Layer 2 of a small transformer language model trained on English Wikipedia (11 layers, counted from 0, width 64).
A neuron's activation on a vector x is SiLU(gate . x) times (in . x), where the dot is the dot product.

Input weights of the MLP neurons that the questions are about. A number n stands for (n - 500) times 0.0026.
n25 gate: 312 534 438 577 683 366 239 505 608 552 456 429 663 272 349 338 551 431 473 555 588 685 519 578 449 711 441 490 691 635 309 259 534 615 514 241 577 453 636 379 524 480 507 450 629 722 518 579 379 459 592 581 512 316 791 497 449 631 539 373 425 562 489 570
n28 gate: 353 632 324 510 697 501 707 641 618 404 543 356 562 502 402 400 381 496 353 513 547 483 576 692 529 577 387 707 461 525 465 343 641 683 493 746 650 587 704 434 322 324 485 522 556 466 348 369 601 528 571 665 284 496 455 407 698 506 159 373 352 318 606 511
n32 gate: 281 529 496 578 602 203 421 410 539 579 507 259 519 337 538 665 400 487 542 642 459 291 630 456 533 584 550 535 458 537 772 298 368 535 357 445 372 379 591 483 476 540 370 490 746 499 548 512 642 532 496 432 639 400 588 304 199 495 570 401 566 502 162 649
n45 gate: 519 483 587 557 473 522 536 485 448 495 364 651 588 338 542 633 152 581 488 408 593 481 497 613 382 608 475 378 661 525 620 557 652 498 442 564 687 796 490 409 483 494 667 548 545 692 720 473 557 387 430 368 418 567 401 285 341 608 408 645 432 575 375 567
n50 gate: 680 614 316 529 413 356 488 446 227 519 517 532 574 258 296 405 648 272 550 569 516 197 478 596 417 487 455 508 465 586 492 451 581 526 576 684 196 594 346 263 448 664 497 533 358 489 333 419 578 606 649 387 466 611 458 466 474 429 414 556 449 672 286 450
n60 gate: 687 499 576 458 335 554 415 401 416 470 415 472 411 476 507 340 656 469 756 426 714 447 470 276 542 383 486 393 751 377 354 497 390 349 577 273 609 645 449 530 700 178 395 456 356 707 694 767 457 458 476 443 629 612 713 589 600 492 537 612 200 649 593 470
n65 gate: 513 562 425 372 420 621 241 584 853 510 589 354 569 368 541 508 548 527 413 600 427 361 415 301 597 483 472 513 473 322 505 608 597 640 350 601 516 561 408 656 481 679 473 454 303 528 675 519 382 237 284 668 440 556 642 615 452 456 460 487 649 463 505 572
n66 gate: 433 476 434 384 404 478 466 678 319 438 486 411 465 442 434 464 294 542 423 392 442 674 438 446 552 573 734 347 518 502 442 350 518 432 493 595 554 558 448 427 600 470 662 470 414 668 494 829 573 504 372 495 600 445 522 513 593 347 622 462 517 512 670 546
n99 gate: 305 438 659 357 384 588 309 666 603 466 299 451 556 619 610 351 663 603 496 451 462 392 724 440 600 575 490 385 491 590 755 295 371 551 490 432 376 450 799 770 527 542 690 534 243 410 603 540 733 393 709 499 559 552 501 278 532 525 401 458 520 418 479 312
n100 gate: 403 462 372 471 461 533 611 488 433 595 439 428 635 505 480 401 455 560 367 468 706 524 576 543 431 650 366 702 542 437 311 448 587 486 519 745 545 379 486 458 384 262 339 396 677 534 684 494 438 494 786 771 379 428 598 433 271 470 431 718 417 479 672 716
n102 gate: 619 764 533 466 589 187 476 504 753 572 392 436 443 527 372 474 601 450 493 590 404 555 539 374 424 494 607 625 522 542 556 532 307 491 435 492 347 392 467 354 506 656 362 447 311 724 476 450 547 281 683 205 607 307 660 458 315 512 502 594 570 528 354 590
n135 gate: 660 360 529 415 388 624 537 428 494 657 570 304 484 541 577 521 577 401 207 459 432 188 409 561 510 543 597 526 351 596 570 660 452 333 613 485 507 474 572 683 402 574 552 356 295 596 513 528 601 449 647 415 658 378 458 485 397 343 418 460 454 649 477 658
n137 gate: 450 371 794 448 598 65 638 382 508 594 555 218 654 302 605 411 511 520 350 318 628 512 504 376 527 435 411 692 568 523 480 416 488 444 542 313 415 402 551 453 471 563 541 451 625 679 385 495 540 677 517 631 278 418 505 469 606 616 272 466 374 436 594 530
n154 gate: 481 397 578 275 629 231 479 527 498 679 275 425 735 313 560 436 612 600 170 368 246 291 557 565 695 440 421 581 376 654 742 450 333 547 450 645 542 358 588 715 467 562 409 577 360 349 343 454 398 584 293 278 342 526 530 404 415 532 255 327 525 510 553 465
n169 gate: 420 601 524 532 489 553 403 486 587 385 619 437 490 399 432 292 633 450 534 360 544 528 544 405 440 496 438 523 489 425 580 447 654 345 313 296 558 434 359 505 598 317 699 375 527 621 540 585 541 413 636 549 550 461 673 398 224 722 348 454 676 438 597 496
n171 gate: 577 517 528 452 467 539 594 525 516 510 377 312 214 534 509 401 590 396 505 544 710 794 448 511 526 529 391 515 729 354 375 853 235 496 648 361 503 506 597 510 576 490 504 454 464 668 448 371 499 423 596 686 620 746 562 606 627 577 447 538 417 631 182 642
n191 gate: 379 288 273 613 645 575 440 529 434 616 438 587 585 563 484 307 466 650 394 298 559 442 577 692 634 690 503 477 687 505 452 324 474 570 697 506 394 555 432 797 330 321 301 490 474 464 363 367 678 717 509 428 525 656 567 667 624 321 471 509 312 434 569 574
n25 in: 446 417 350 497 595 427 427 517 549 544 487 527 594 495 504 309 569 449 622 615 719 478 395 482 589 679 424 606 445 496 291 334 602 402 642 373 625 720 633 182 638 404 575 509 577 804 598 519 373 413 489 390 525 372 568 518 566 453 500 608 331 267 618 640
n28 in: 559 311 685 474 631 405 641 578 350 668 251 495 481 489 451 545 488 656 486 535 397 616 511 736 499 271 578 555 525 317 408 573 676 455 575 559 370 417 640 595 508 467 428 662 301 504 515 315 239 410 414 267 497 627 288 490 394 347 814 415 426 576 366 532
n32 in: 439 189 711 477 419 753 370 333 505 542 478 589 736 487 523 660 474 604 514 504 544 419 644 461 509 546 336 380 575 450 399 368 399 352 632 484 685 338 425 486 636 166 383 185 446 314 668 453 329 468 381 491 467 694 603 475 509 413 406 580 423 800 483 503
n45 in: 519 556 475 423 615 428 445 364 397 547 618 490 565 662 391 536 713 558 371 424 524 577 306 409 558 524 599 443 543 474 292 512 317 229 610 429 397 396 612 613 565 422 360 368 420 394 326 607 325 407 488 403 413 635 626 597 546 414 444 389 620 621 560 520
n50 in: 773 426 590 533 389 290 474 489 492 465 412 617 742 468 527 524 598 274 517 679 407 182 570 382 511 331 398 538 260 324 592 570 590 444 476 549 382 534 522 511 445 606 560 625 547 394 421 650 518 429 410 339 518 542 340 186 348 515 543 329 672 656 569 373
n60 in: 568 553 493 377 435 575 313 510 613 557 512 494 326 501 450 229 593 345 650 648 579 334 493 563 542 384 473 306 607 462 369 595 633 434 610 523 562 635 555 564 433 479 563 589 449 553 424 773 290 526 548 315 651 361 467 517 522 495 524 667 447 310 569 480
n65 in: 417 466 500 387 477 406 391 717 682 536 407 269 494 444 370 535 509 467 411 485 332 363 306 454 394 441 411 533 450 574 474 632 722 589 521 485 335 476 385 694 541 532 572 435 482 355 553 552 479 512 303 528 438 622 636 576 490 401 456 546 587 437 167 633
n66 in: 468 501 429 313 409 501 502 624 470 372 606 312 395 464 530 404 433 384 506 558 362 834 475 662 418 557 592 572 532 630 462 672 463 459 528 657 616 292 494 365 412 392 476 451 618 536 529 643 427 793 365 482 578 620 421 423 390 325 512 415 564 577 518 375
n99 in: 621 569 392 525 601 641 716 662 428 490 542 495 329 592 673 557 420 794 548 439 516 954 707 602 752 508 446 510 553 573 452 506 545 587 428 713 613 735 474 176 721 410 537 440 795 616 547 507 469 481 237 654 415 608 504 735 434 599 589 568 318 616 371 462
n100 in: 166 484 155 338 754 565 941 454 609 296 373 344 296 448 305 247 413 649 544 494 495 652 561 441 559 590 699 449 355 550 317 616 542 558 292 851 357 639 495 340 134 455 487 573 476 702 854 277 416 281 631 544 513 465 374 602 320 316 848 646 655 434 375 479
n102 in: 351 546 552 758 501 583 503 356 702 532 590 506 397 448 469 562 637 424 600 475 489 595 549 588 431 426 559 631 563 451 282 506 476 397 574 411 493 428 431 366 523 421 338 308 420 728 431 469 714 428 795 637 568 528 419 564 503 545 372 510 430 312 283 679
n135 in: 450 356 470 538 295 590 579 416 572 365 524 313 600 480 519 448 632 512 240 433 445 576 322 585 491 508 428 438 347 601 465 715 431 468 718 455 553 489 417 589 623 685 632 454 441 418 706 475 685 548 718 467 679 431 505 680 490 266 454 498 301 665 501 782
n137 in: 269 476 643 584 755 653 678 447 542 314 700 174 486 414 724 370 434 785 576 384 548 509 389 463 547 632 539 656 507 588 452 401 554 551 417 416 425 454 676 202 413 975 621 528 570 465 503 435 569 621 525 849 241 188 569 400 659 581 339 480 557 410 458 465
n154 in: 448 457 480 587 646 551 314 723 545 502 605 507 466 506 447 716 412 551 572 399 347 447 351 485 226 509 591 568 567 591 408 522 471 410 601 662 374 377 526 553 279 550 525 386 358 415 413 126 507 690 737 431 671 378 520 308 459 647 499 511 489 393 472 554
n169 in: 409 632 332 691 384 535 455 670 665 625 719 301 378 572 541 346 320 636 709 541 636 523 626 548 483 618 218 675 450 309 468 580 498 459 490 438 679 610 405 450 553 856 528 561 721 383 473 541 518 606 600 583 651 491 556 389 506 667 510 600 440 410 458 543
n171 in: 432 706 421 623 577 491 421 503 480 362 428 289 316 551 654 466 521 487 395 385 463 614 461 632 598 589 577 346 576 497 379 537 466 488 666 512 443 598 575 681 492 533 628 593 327 490 522 540 473 727 531 648 570 401 553 585 491 714 588 578 645 609 378 532
n191 in: 495 373 478 435 609 501 419 545 437 526 399 575 675 462 624 250 587 593 391 250 489 464 415 684 653 750 479 443 621 643 481 387 451 704 651 478 469 561 564 734 417 455 378 640 463 430 386 437 654 802 478 483 385 526 672 572 587 441 462 399 373 475 439 500

Each question shows a token from some text and the vector x that enters the MLP there. A number n stands for (n - 500) times 0.0042.

" dist": 412 578 533 483 779 627 455 424 599 474 453 509 469 547 412 466 481 463 682 480 574 426 596 632 569 631 417 365 520 378 404 626 515 376 349 481 596 496 319 591 729 436 324 625 475 423 476 337 414 666 483 529 590 518 371 391 465 453 616 482 722 431 528 345
The two highest activations, in order: n169, n135

"ributed": 337 625 388 463 557 491 468 264 548 507 416 435 433 592 435 573 480 471 511 405 526 508 287 389 409 617 509 487 515 482 414 717 593 282 425 535 566 561 493 551 424 525 428 600 513 425 545 392 418 613 287 467 322 590 570 494 368 645 773 565 533 458 420 407
The two highest activations, in order: n65, n45

" was": 434 570 636 508 684 301 660 373 593 384 525 522 468 609 525 542 508 687 444 633 539 562 301 609 578 436 418 494 547 725 431 440 495 462 677 528 401 451 558 576 427 559 400 466 493 441 773 450 516 629 488 570 425 399 256 636 346 603 709 471 553 458 575 464
The two highest activations, in order: n137, n100

" ": 447 489 433 520 575 411 505 331 452 453 411 551 553 681 434 541 580 568 562 531 547 395 516 530 575 573 506 529 290 788 558 662 483 452 665 552 594 386 545 587 526 557 587 596 543 286 658 368 377 665 540 436 435 412 573 516 539 591 631 497 685 392 365 655
Which neuron lights up most? n154

" steam": 458 459 656 384 617 555 463 425 684 473 450 489 497 652 529 434 506 374 587 575 413 520 454 630 371 644 569 468 497 683 544 521 489 420 538 555 645 493 404 346 529 472 432 300 439 494 535 379 382 758 319 566 559 406 466 555 414 527 607 420 549 289 500 244
Which neuron lights up most? n50

"ur": 557 710 551 487 463 600 449 476 447 450 545 438 338 719 629 407 474 545 521 498 432 300 272 641 432 594 483 188 357 676 494 592 367 485 555 495 545 534 506 388 528 555 400 416 536 520 582 434 466 552 429 249 542 316 220 435 642 460 602 490 498 393 496 358
Which neuron fires most, and how strongly? n135, at about 1

" at": 514 630 412 490 627 434 654 537 639 581 543 536 468 369 346 453 430 584 592 661 503 419 563 560 601 313 629 534 704 650 434 612 577 448 762 556 552 547 580 503 491 483 339 547 577 456 551 489 400 701 382 378 462 452 444 567 428 548 318 613 738 492 655 446
Which three neurons fire most, strongest first? n28, n135, n154

"19": 536 584 536 371 476 533 348 381 496 383 438 441 510 695 455 415 535 616 396 624 576 465 691 536 493 631 492 406 326 711 420 517 544 324 571 675 638 438 562 404 465 477 504 544 621 465 682 548 546 600 510 505 391 400 615 560 533 485 505 567 483 417 261 350
The two highest activations, in order: n100, n99

" Florida": 447 535 501 295 586 581 353 452 640 406 481 588 536 543 423 499 405 435 576 690 359 539 471 465 533 597 528 601 446 750 491 734 486 417 456 600 697 558 461 455 491 453 460 534 592 441 499 596 540 678 225 526 362 556 644 572 646 642 454 578 501 453 427 590
Which neuron lights up most? n65

"orpor": 516 615 481 625 565 620 510 419 516 407 626 465 298 530 578 531 558 470 604 674 286 517 443 525 325 627 413 474 426 484 302 596 609 377 585 449 516 645 574 398 408 469 386 573 517 510 345 503 382 694 500 364 451 536 545 428 392 708 638 503 719 482 402 554
Which neuron fires most, and how strongly? n171, at about 0.72

" states": 474 708 594 541 599 297 385 523 614 502 494 575 522 603 530 607 501 564 558 369 528 614 559 488 418 620 632 286 471 612 517 672 689 505 764 391 451 554 522 512 419 594 366 489 542 369 275 531 469 780 311 483 504 593 492 565 531 617 670 544 608 457 422 387
Which three neurons fire most, strongest first? n191, n135, n100

" via": 414 547 420 487 845 303 493 432 480 547 451 614 383 472 489 426 435 441 384 717 469 407 444 603 378 489 647 430 670 591 399 426 500 488 527 397 563 629 492 475 434 544 437 525 578 366 602 352 395 659 338 331 423 568 481 493 353 524 505 600 437 384 571 362
Which three neurons fire most, strongest first? n25, n191, n154

" in": 651 621 373 616 696 395 487 456 614 543 426 439 493 571 471 475 531 647 409 706 500 465 568 663 524 230 591 382 754 620 429 515 364 460 553 458 605 608 537 350 580 545 429 479 513 294 506 367 512 697 377 371 372 495 386 531 495 499 382 591 591 465 456 385
The two highest activations, in order: n28, n135

" W": 549 460 546 700 394 443 613 516 541 383 525 613 434 624 255 433 401 435 406 574 484 375 266 349 522 423 532 346 485 803 559 459 372 483 764 753 523 499 487 407 567 518 248 658 562 449 504 438 505 650 418 464 402 523 516 478 546 585 499 487 644 410 458 475
Which neuron lights up most? n50

" author": 574 626 681 638 442 420 552 434 455 443 616 465 632 699 326 481 455 631 584 559 357 519 552 608 319 604 482 370 420 635 413 614 605 324 598 508 548 598 443 538 425 522 435 427 516 463 583 443 300 725 348 537 486 511 523 376 524 505 649 453 638 512 344 405
Which neuron lights up most? n45

"a": 763 658 451 477 496 538 387 404 551 440 557 538 237 692 427 404 400 458 463 574 345 480 225 636 498 402 603 417 350 806 454 486 591 438 412 452 514 543 524 397 507 472 435 519 698 422 552 546 461 694 421 449 423 449 357 503 608 412 460 533 505 428 514 344
Which three neurons fire most, strongest first? n32, n66, n102

" path": 640 489 452 531 619 655 475 510 502 499 621 636 408 528 640 579 593 419 633 641 482 695 557 525 318 575 528 309 391 624 378 553 583 389 506 476 510 579 380 538 392 514 430 555 444 380 345 581 345 652 477 557 601 419 442 371 384 590 634 463 630 301 450 425
Which neuron lights up most? n135

" of": 577 586 317 576 563 386 592 383 581 611 472 518 368 670 441 469 409 564 548 452 566 420 401 791 435 307 488 466 703 700 394 685 409 336 491 519 566 587 675 416 534 543 466 515 506 435 470 444 395 585 347 486 442 422 516 436 367 396 374 554 573 481 540 434
Which neuron fires most, and how strongly? n45, at about 0.83

"enth": 573 606 513 378 519 511 425 469 451 508 485 372 277 497 463 604 401 499 581 432 382 458 576 569 541 609 485 411 500 795 345 584 354 288 585 662 626 438 496 536 692 473 336 590 687 523 504 550 398 630 352 553 461 373 357 392 449 505 532 587 703 441 499 471
Which neuron fires most, and how strongly? n66, at about 2

" much": 575 492 438 614 513 362 418 484 500 550 576 520 435 554 520 319 487 632 517 579 562 571 535 572 537 616 715 435 528 689 364 353 532 302 520 313 661 419 488 322 419 622 494 542 620 401 353 440 549 634 410 506 444 509 350 396 402 516 811 661 566 414 517 366
The two highest activations, in order: n25, n66

" March": 340 532 617 460 518 658 328 503 635 497 534 452 374 497 460 512 467 352 459 523 535 371 488 333 534 545 607 465 564 669 539 655 579 337 655 742 561 535 550 292 665 680 443 658 494 471 570 487 434 640 389 340 394 640 538 592 580 492 769 525 543 586 563 466
Which three neurons fire most, strongest first? n66, n65, n60

"95": 373 447 605 369 439 486 448 427 383 377 512 338 384 351 496 655 447 644 500 482 431 533 532 645 550 548 776 269 331 687 560 628 389 423 573 569 539 540 579 423 647 536 380 456 418 369 438 383 343 625 293 424 523 481 420 542 455 598 432 574 531 439 455 412
Which three neurons fire most, strongest first? n154, n66, n32

"anced": 556 610 462 415 507 424 389 310 453 491 502 534 424 579 290 558 532 499 498 688 412 632 308 714 493 637 487 418 595 722 308 599 423 376 361 428 525 592 450 575 391 489 451 478 473 478 541 458 456 676 248 407 323 495 392 447 398 532 659 555 464 464 446 414
Which three neurons fire most, strongest first? n45, n137, n169

"fall": 459 512 489 373 457 718 464 352 513 557 403 476 410 522 571 599 501 409 531 653 450 697 253 429 449 718 654 269 427 675 292 641 634 468 395 628 412 478 445 484 493 549 407 518 425 418 520 413 410 637 397 319 395 412 322 473 451 545 567 610 570 469 425 375
Which neuron fires most, and how strongly? n169, at about 0.48

" inc": 539 605 448 541 570 457 540 595 599 403 648 644 541 549 316 543 504 542 417 479 544 477 450 440 618 542 417 265 450 453 337 643 666 441 322 495 602 556 469 625 537 446 365 671 611 388 469 418 501 739 496 332 381 409 485 276 399 569 621 431 600 352 474 401
Which neuron lights up most? n169

"h": 630 626 497 601 491 594 412 432 516 409 558 435 106 446 546 545 472 407 539 395 439 337 233 658 533 570 483 312 411 708 443 467 481 459 571 566 502 443 444 427 609 595 323 523 727 403 450 500 458 562 398 372 410 471 360 485 531 598 540 541 633 430 596 519
Which neuron fires most, and how strongly? n28, at about 0.37

" dead": 575 584 477 553 475 469 482 468 595 594 613 511 468 648 284 439 394 449 519 507 375 600 601 436 525 731 620 477 561 743 426 417 493 439 448 569 546 526 427 334 551 601 366 352 463 459 321 408 460 507 424 486 452 544 231 438 381 437 526 555 668 420 565 149
The two highest activations, in order: n135, n66

" t": 498 508 528 695 526 539 557 409 470 375 620 599 450 623 462 577 475 468 493 538 593 420 335 595 573 514 518 373 376 407 341 517 501 465 352 642 576 406 411 530 567 539 407 828 578 508 634 402 413 808 492 387 549 565 407 391 388 423 488 526 627 339 491 450
The two highest activations, in order: n65, n99

" they": 688 563 625 632 516 476 590 408 601 470 382 594 624 513 667 523 340 525 478 603 450 518 482 456 494 631 654 446 420 695 331 528 463 344 628 491 436 451 508 582 465 527 526 518 670 408 531 492 514 678 300 437 417 451 539 613 381 680 331 598 678 328 464 432
Which neuron lights up most? n137

"al": 619 606 455 517 520 581 435 455 427 538 541 568 313 641 489 452 524 576 586 407 351 339 191 683 508 419 542 241 431 785 307 659 436 390 401 395 597 495 534 441 451 512 512 477 591 533 503 529 408 609 292 461 530 436 300 429 622 614 536 544 520 363 538 413
Which neuron lights up most? n60

"ern": 698 654 469 588 694 608 531 505 531 449 560 456 253 653 480 512 440 604 509 428 435 439 384 492 310 692 406 294 549 759 423 616 492 186 493 601 543 472 462 512 558 545 502 544 541 495 533 612 459 601 345 472 628 499 360 565 482 686 558 449 643 442 434 524
Which neuron fires most, and how strongly? n171, at about 0.71

" owned": 539 625 391 503 474 354 550 331 432 483 430 617 417 432 322 535 500 490 557 582 323 677 576 667 382 532 538 579 519 645 494 515 570 333 506 708 628 570 469 547 402 489 331 539 429 423 563 287 396 707 345 519 367 525 303 549 442 601 597 512 527 542 496 370
The two highest activations, in order: n28, n154

" Since": 304 671 372 578 495 457 457 390 634 608 490 555 527 622 585 524 434 416 482 549 479 357 574 699 544 424 564 342 506 622 347 488 404 435 717 506 411 453 534 291 473 557 382 437 414 438 588 564 650 570 428 382 380 586 698 452 233 624 543 564 536 416 494 516
The two highest activations, in order: n102, n32

" Cuba": 466 590 482 341 579 529 336 434 694 294 452 554 480 648 537 542 403 461 638 511 426 594 429 495 442 526 593 463 470 699 510 814 461 348 520 560 564 603 480 602 515 526 487 527 525 375 485 646 547 655 278 563 481 549 679 590 616 572 377 534 489 401 357 588
Which neuron lights up most? n65

" followed": 474 485 509 497 481 394 402 369 463 393 473 561 551 531 320 455 403 516 509 427 528 646 369 568 516 561 464 509 552 635 317 560 509 358 493 493 521 460 489 447 451 512 359 578 583 405 452 443 393 664 387 346 310 582 341 580 241 697 633 490 788 535 448 368
Which neuron lights up most? n45

"hib": 557 500 463 490 615 540 562 426 375 436 683 561 532 556 336 503 445 449 522 460 411 473 309 631 472 496 511 320 510 657 427 575 601 346 389 359 582 592 469 609 576 651 396 536 656 546 453 557 555 559 436 291 328 535 294 412 468 709 645 488 800 541 466 448
The two highest activations, in order: n45, n50

" C": 615 596 507 766 446 564 490 402 588 407 654 626 464 616 387 448 530 492 472 538 481 423 152 498 670 544 484 246 541 552 535 447 498 478 548 754 592 531 565 484 615 496 329 646 531 413 448 404 481 631 397 475 510 586 560 420 576 551 626 445 492 325 380 389
Which neuron lights up most? n191

" until": 426 701 548 437 561 427 448 413 748 594 602 578 557 547 387 360 441 530 560 622 504 430 492 443 553 475 585 448 551 726 485 681 389 414 734 489 520 567 593 270 430 593 407 411 542 418 618 535 575 630 567 386 342 601 430 554 305 496 480 616 505 493 529 362
Which neuron lights up most? n102

" his": 746 488 466 533 539 366 605 398 638 515 596 514 531 488 508 381 461 609 656 638 526 608 466 531 565 441 472 648 500 822 478 487 440 353 601 546 410 421 538 621 539 530 708 573 590 504 554 400 478 542 195 356 423 534 460 451 479 553 514 550 554 437 512 225
The two highest activations, in order: n137, n135

" H": 652 581 613 605 472 499 562 389 540 316 627 530 474 430 551 439 467 449 476 583 566 314 236 541 600 594 436 227 553 571 465 442 314 459 655 764 645 520 447 316 635 589 329 551 672 384 463 457 463 558 411 422 548 480 512 509 460 606 431 551 510 345 467 494
Which neuron lights up most? n100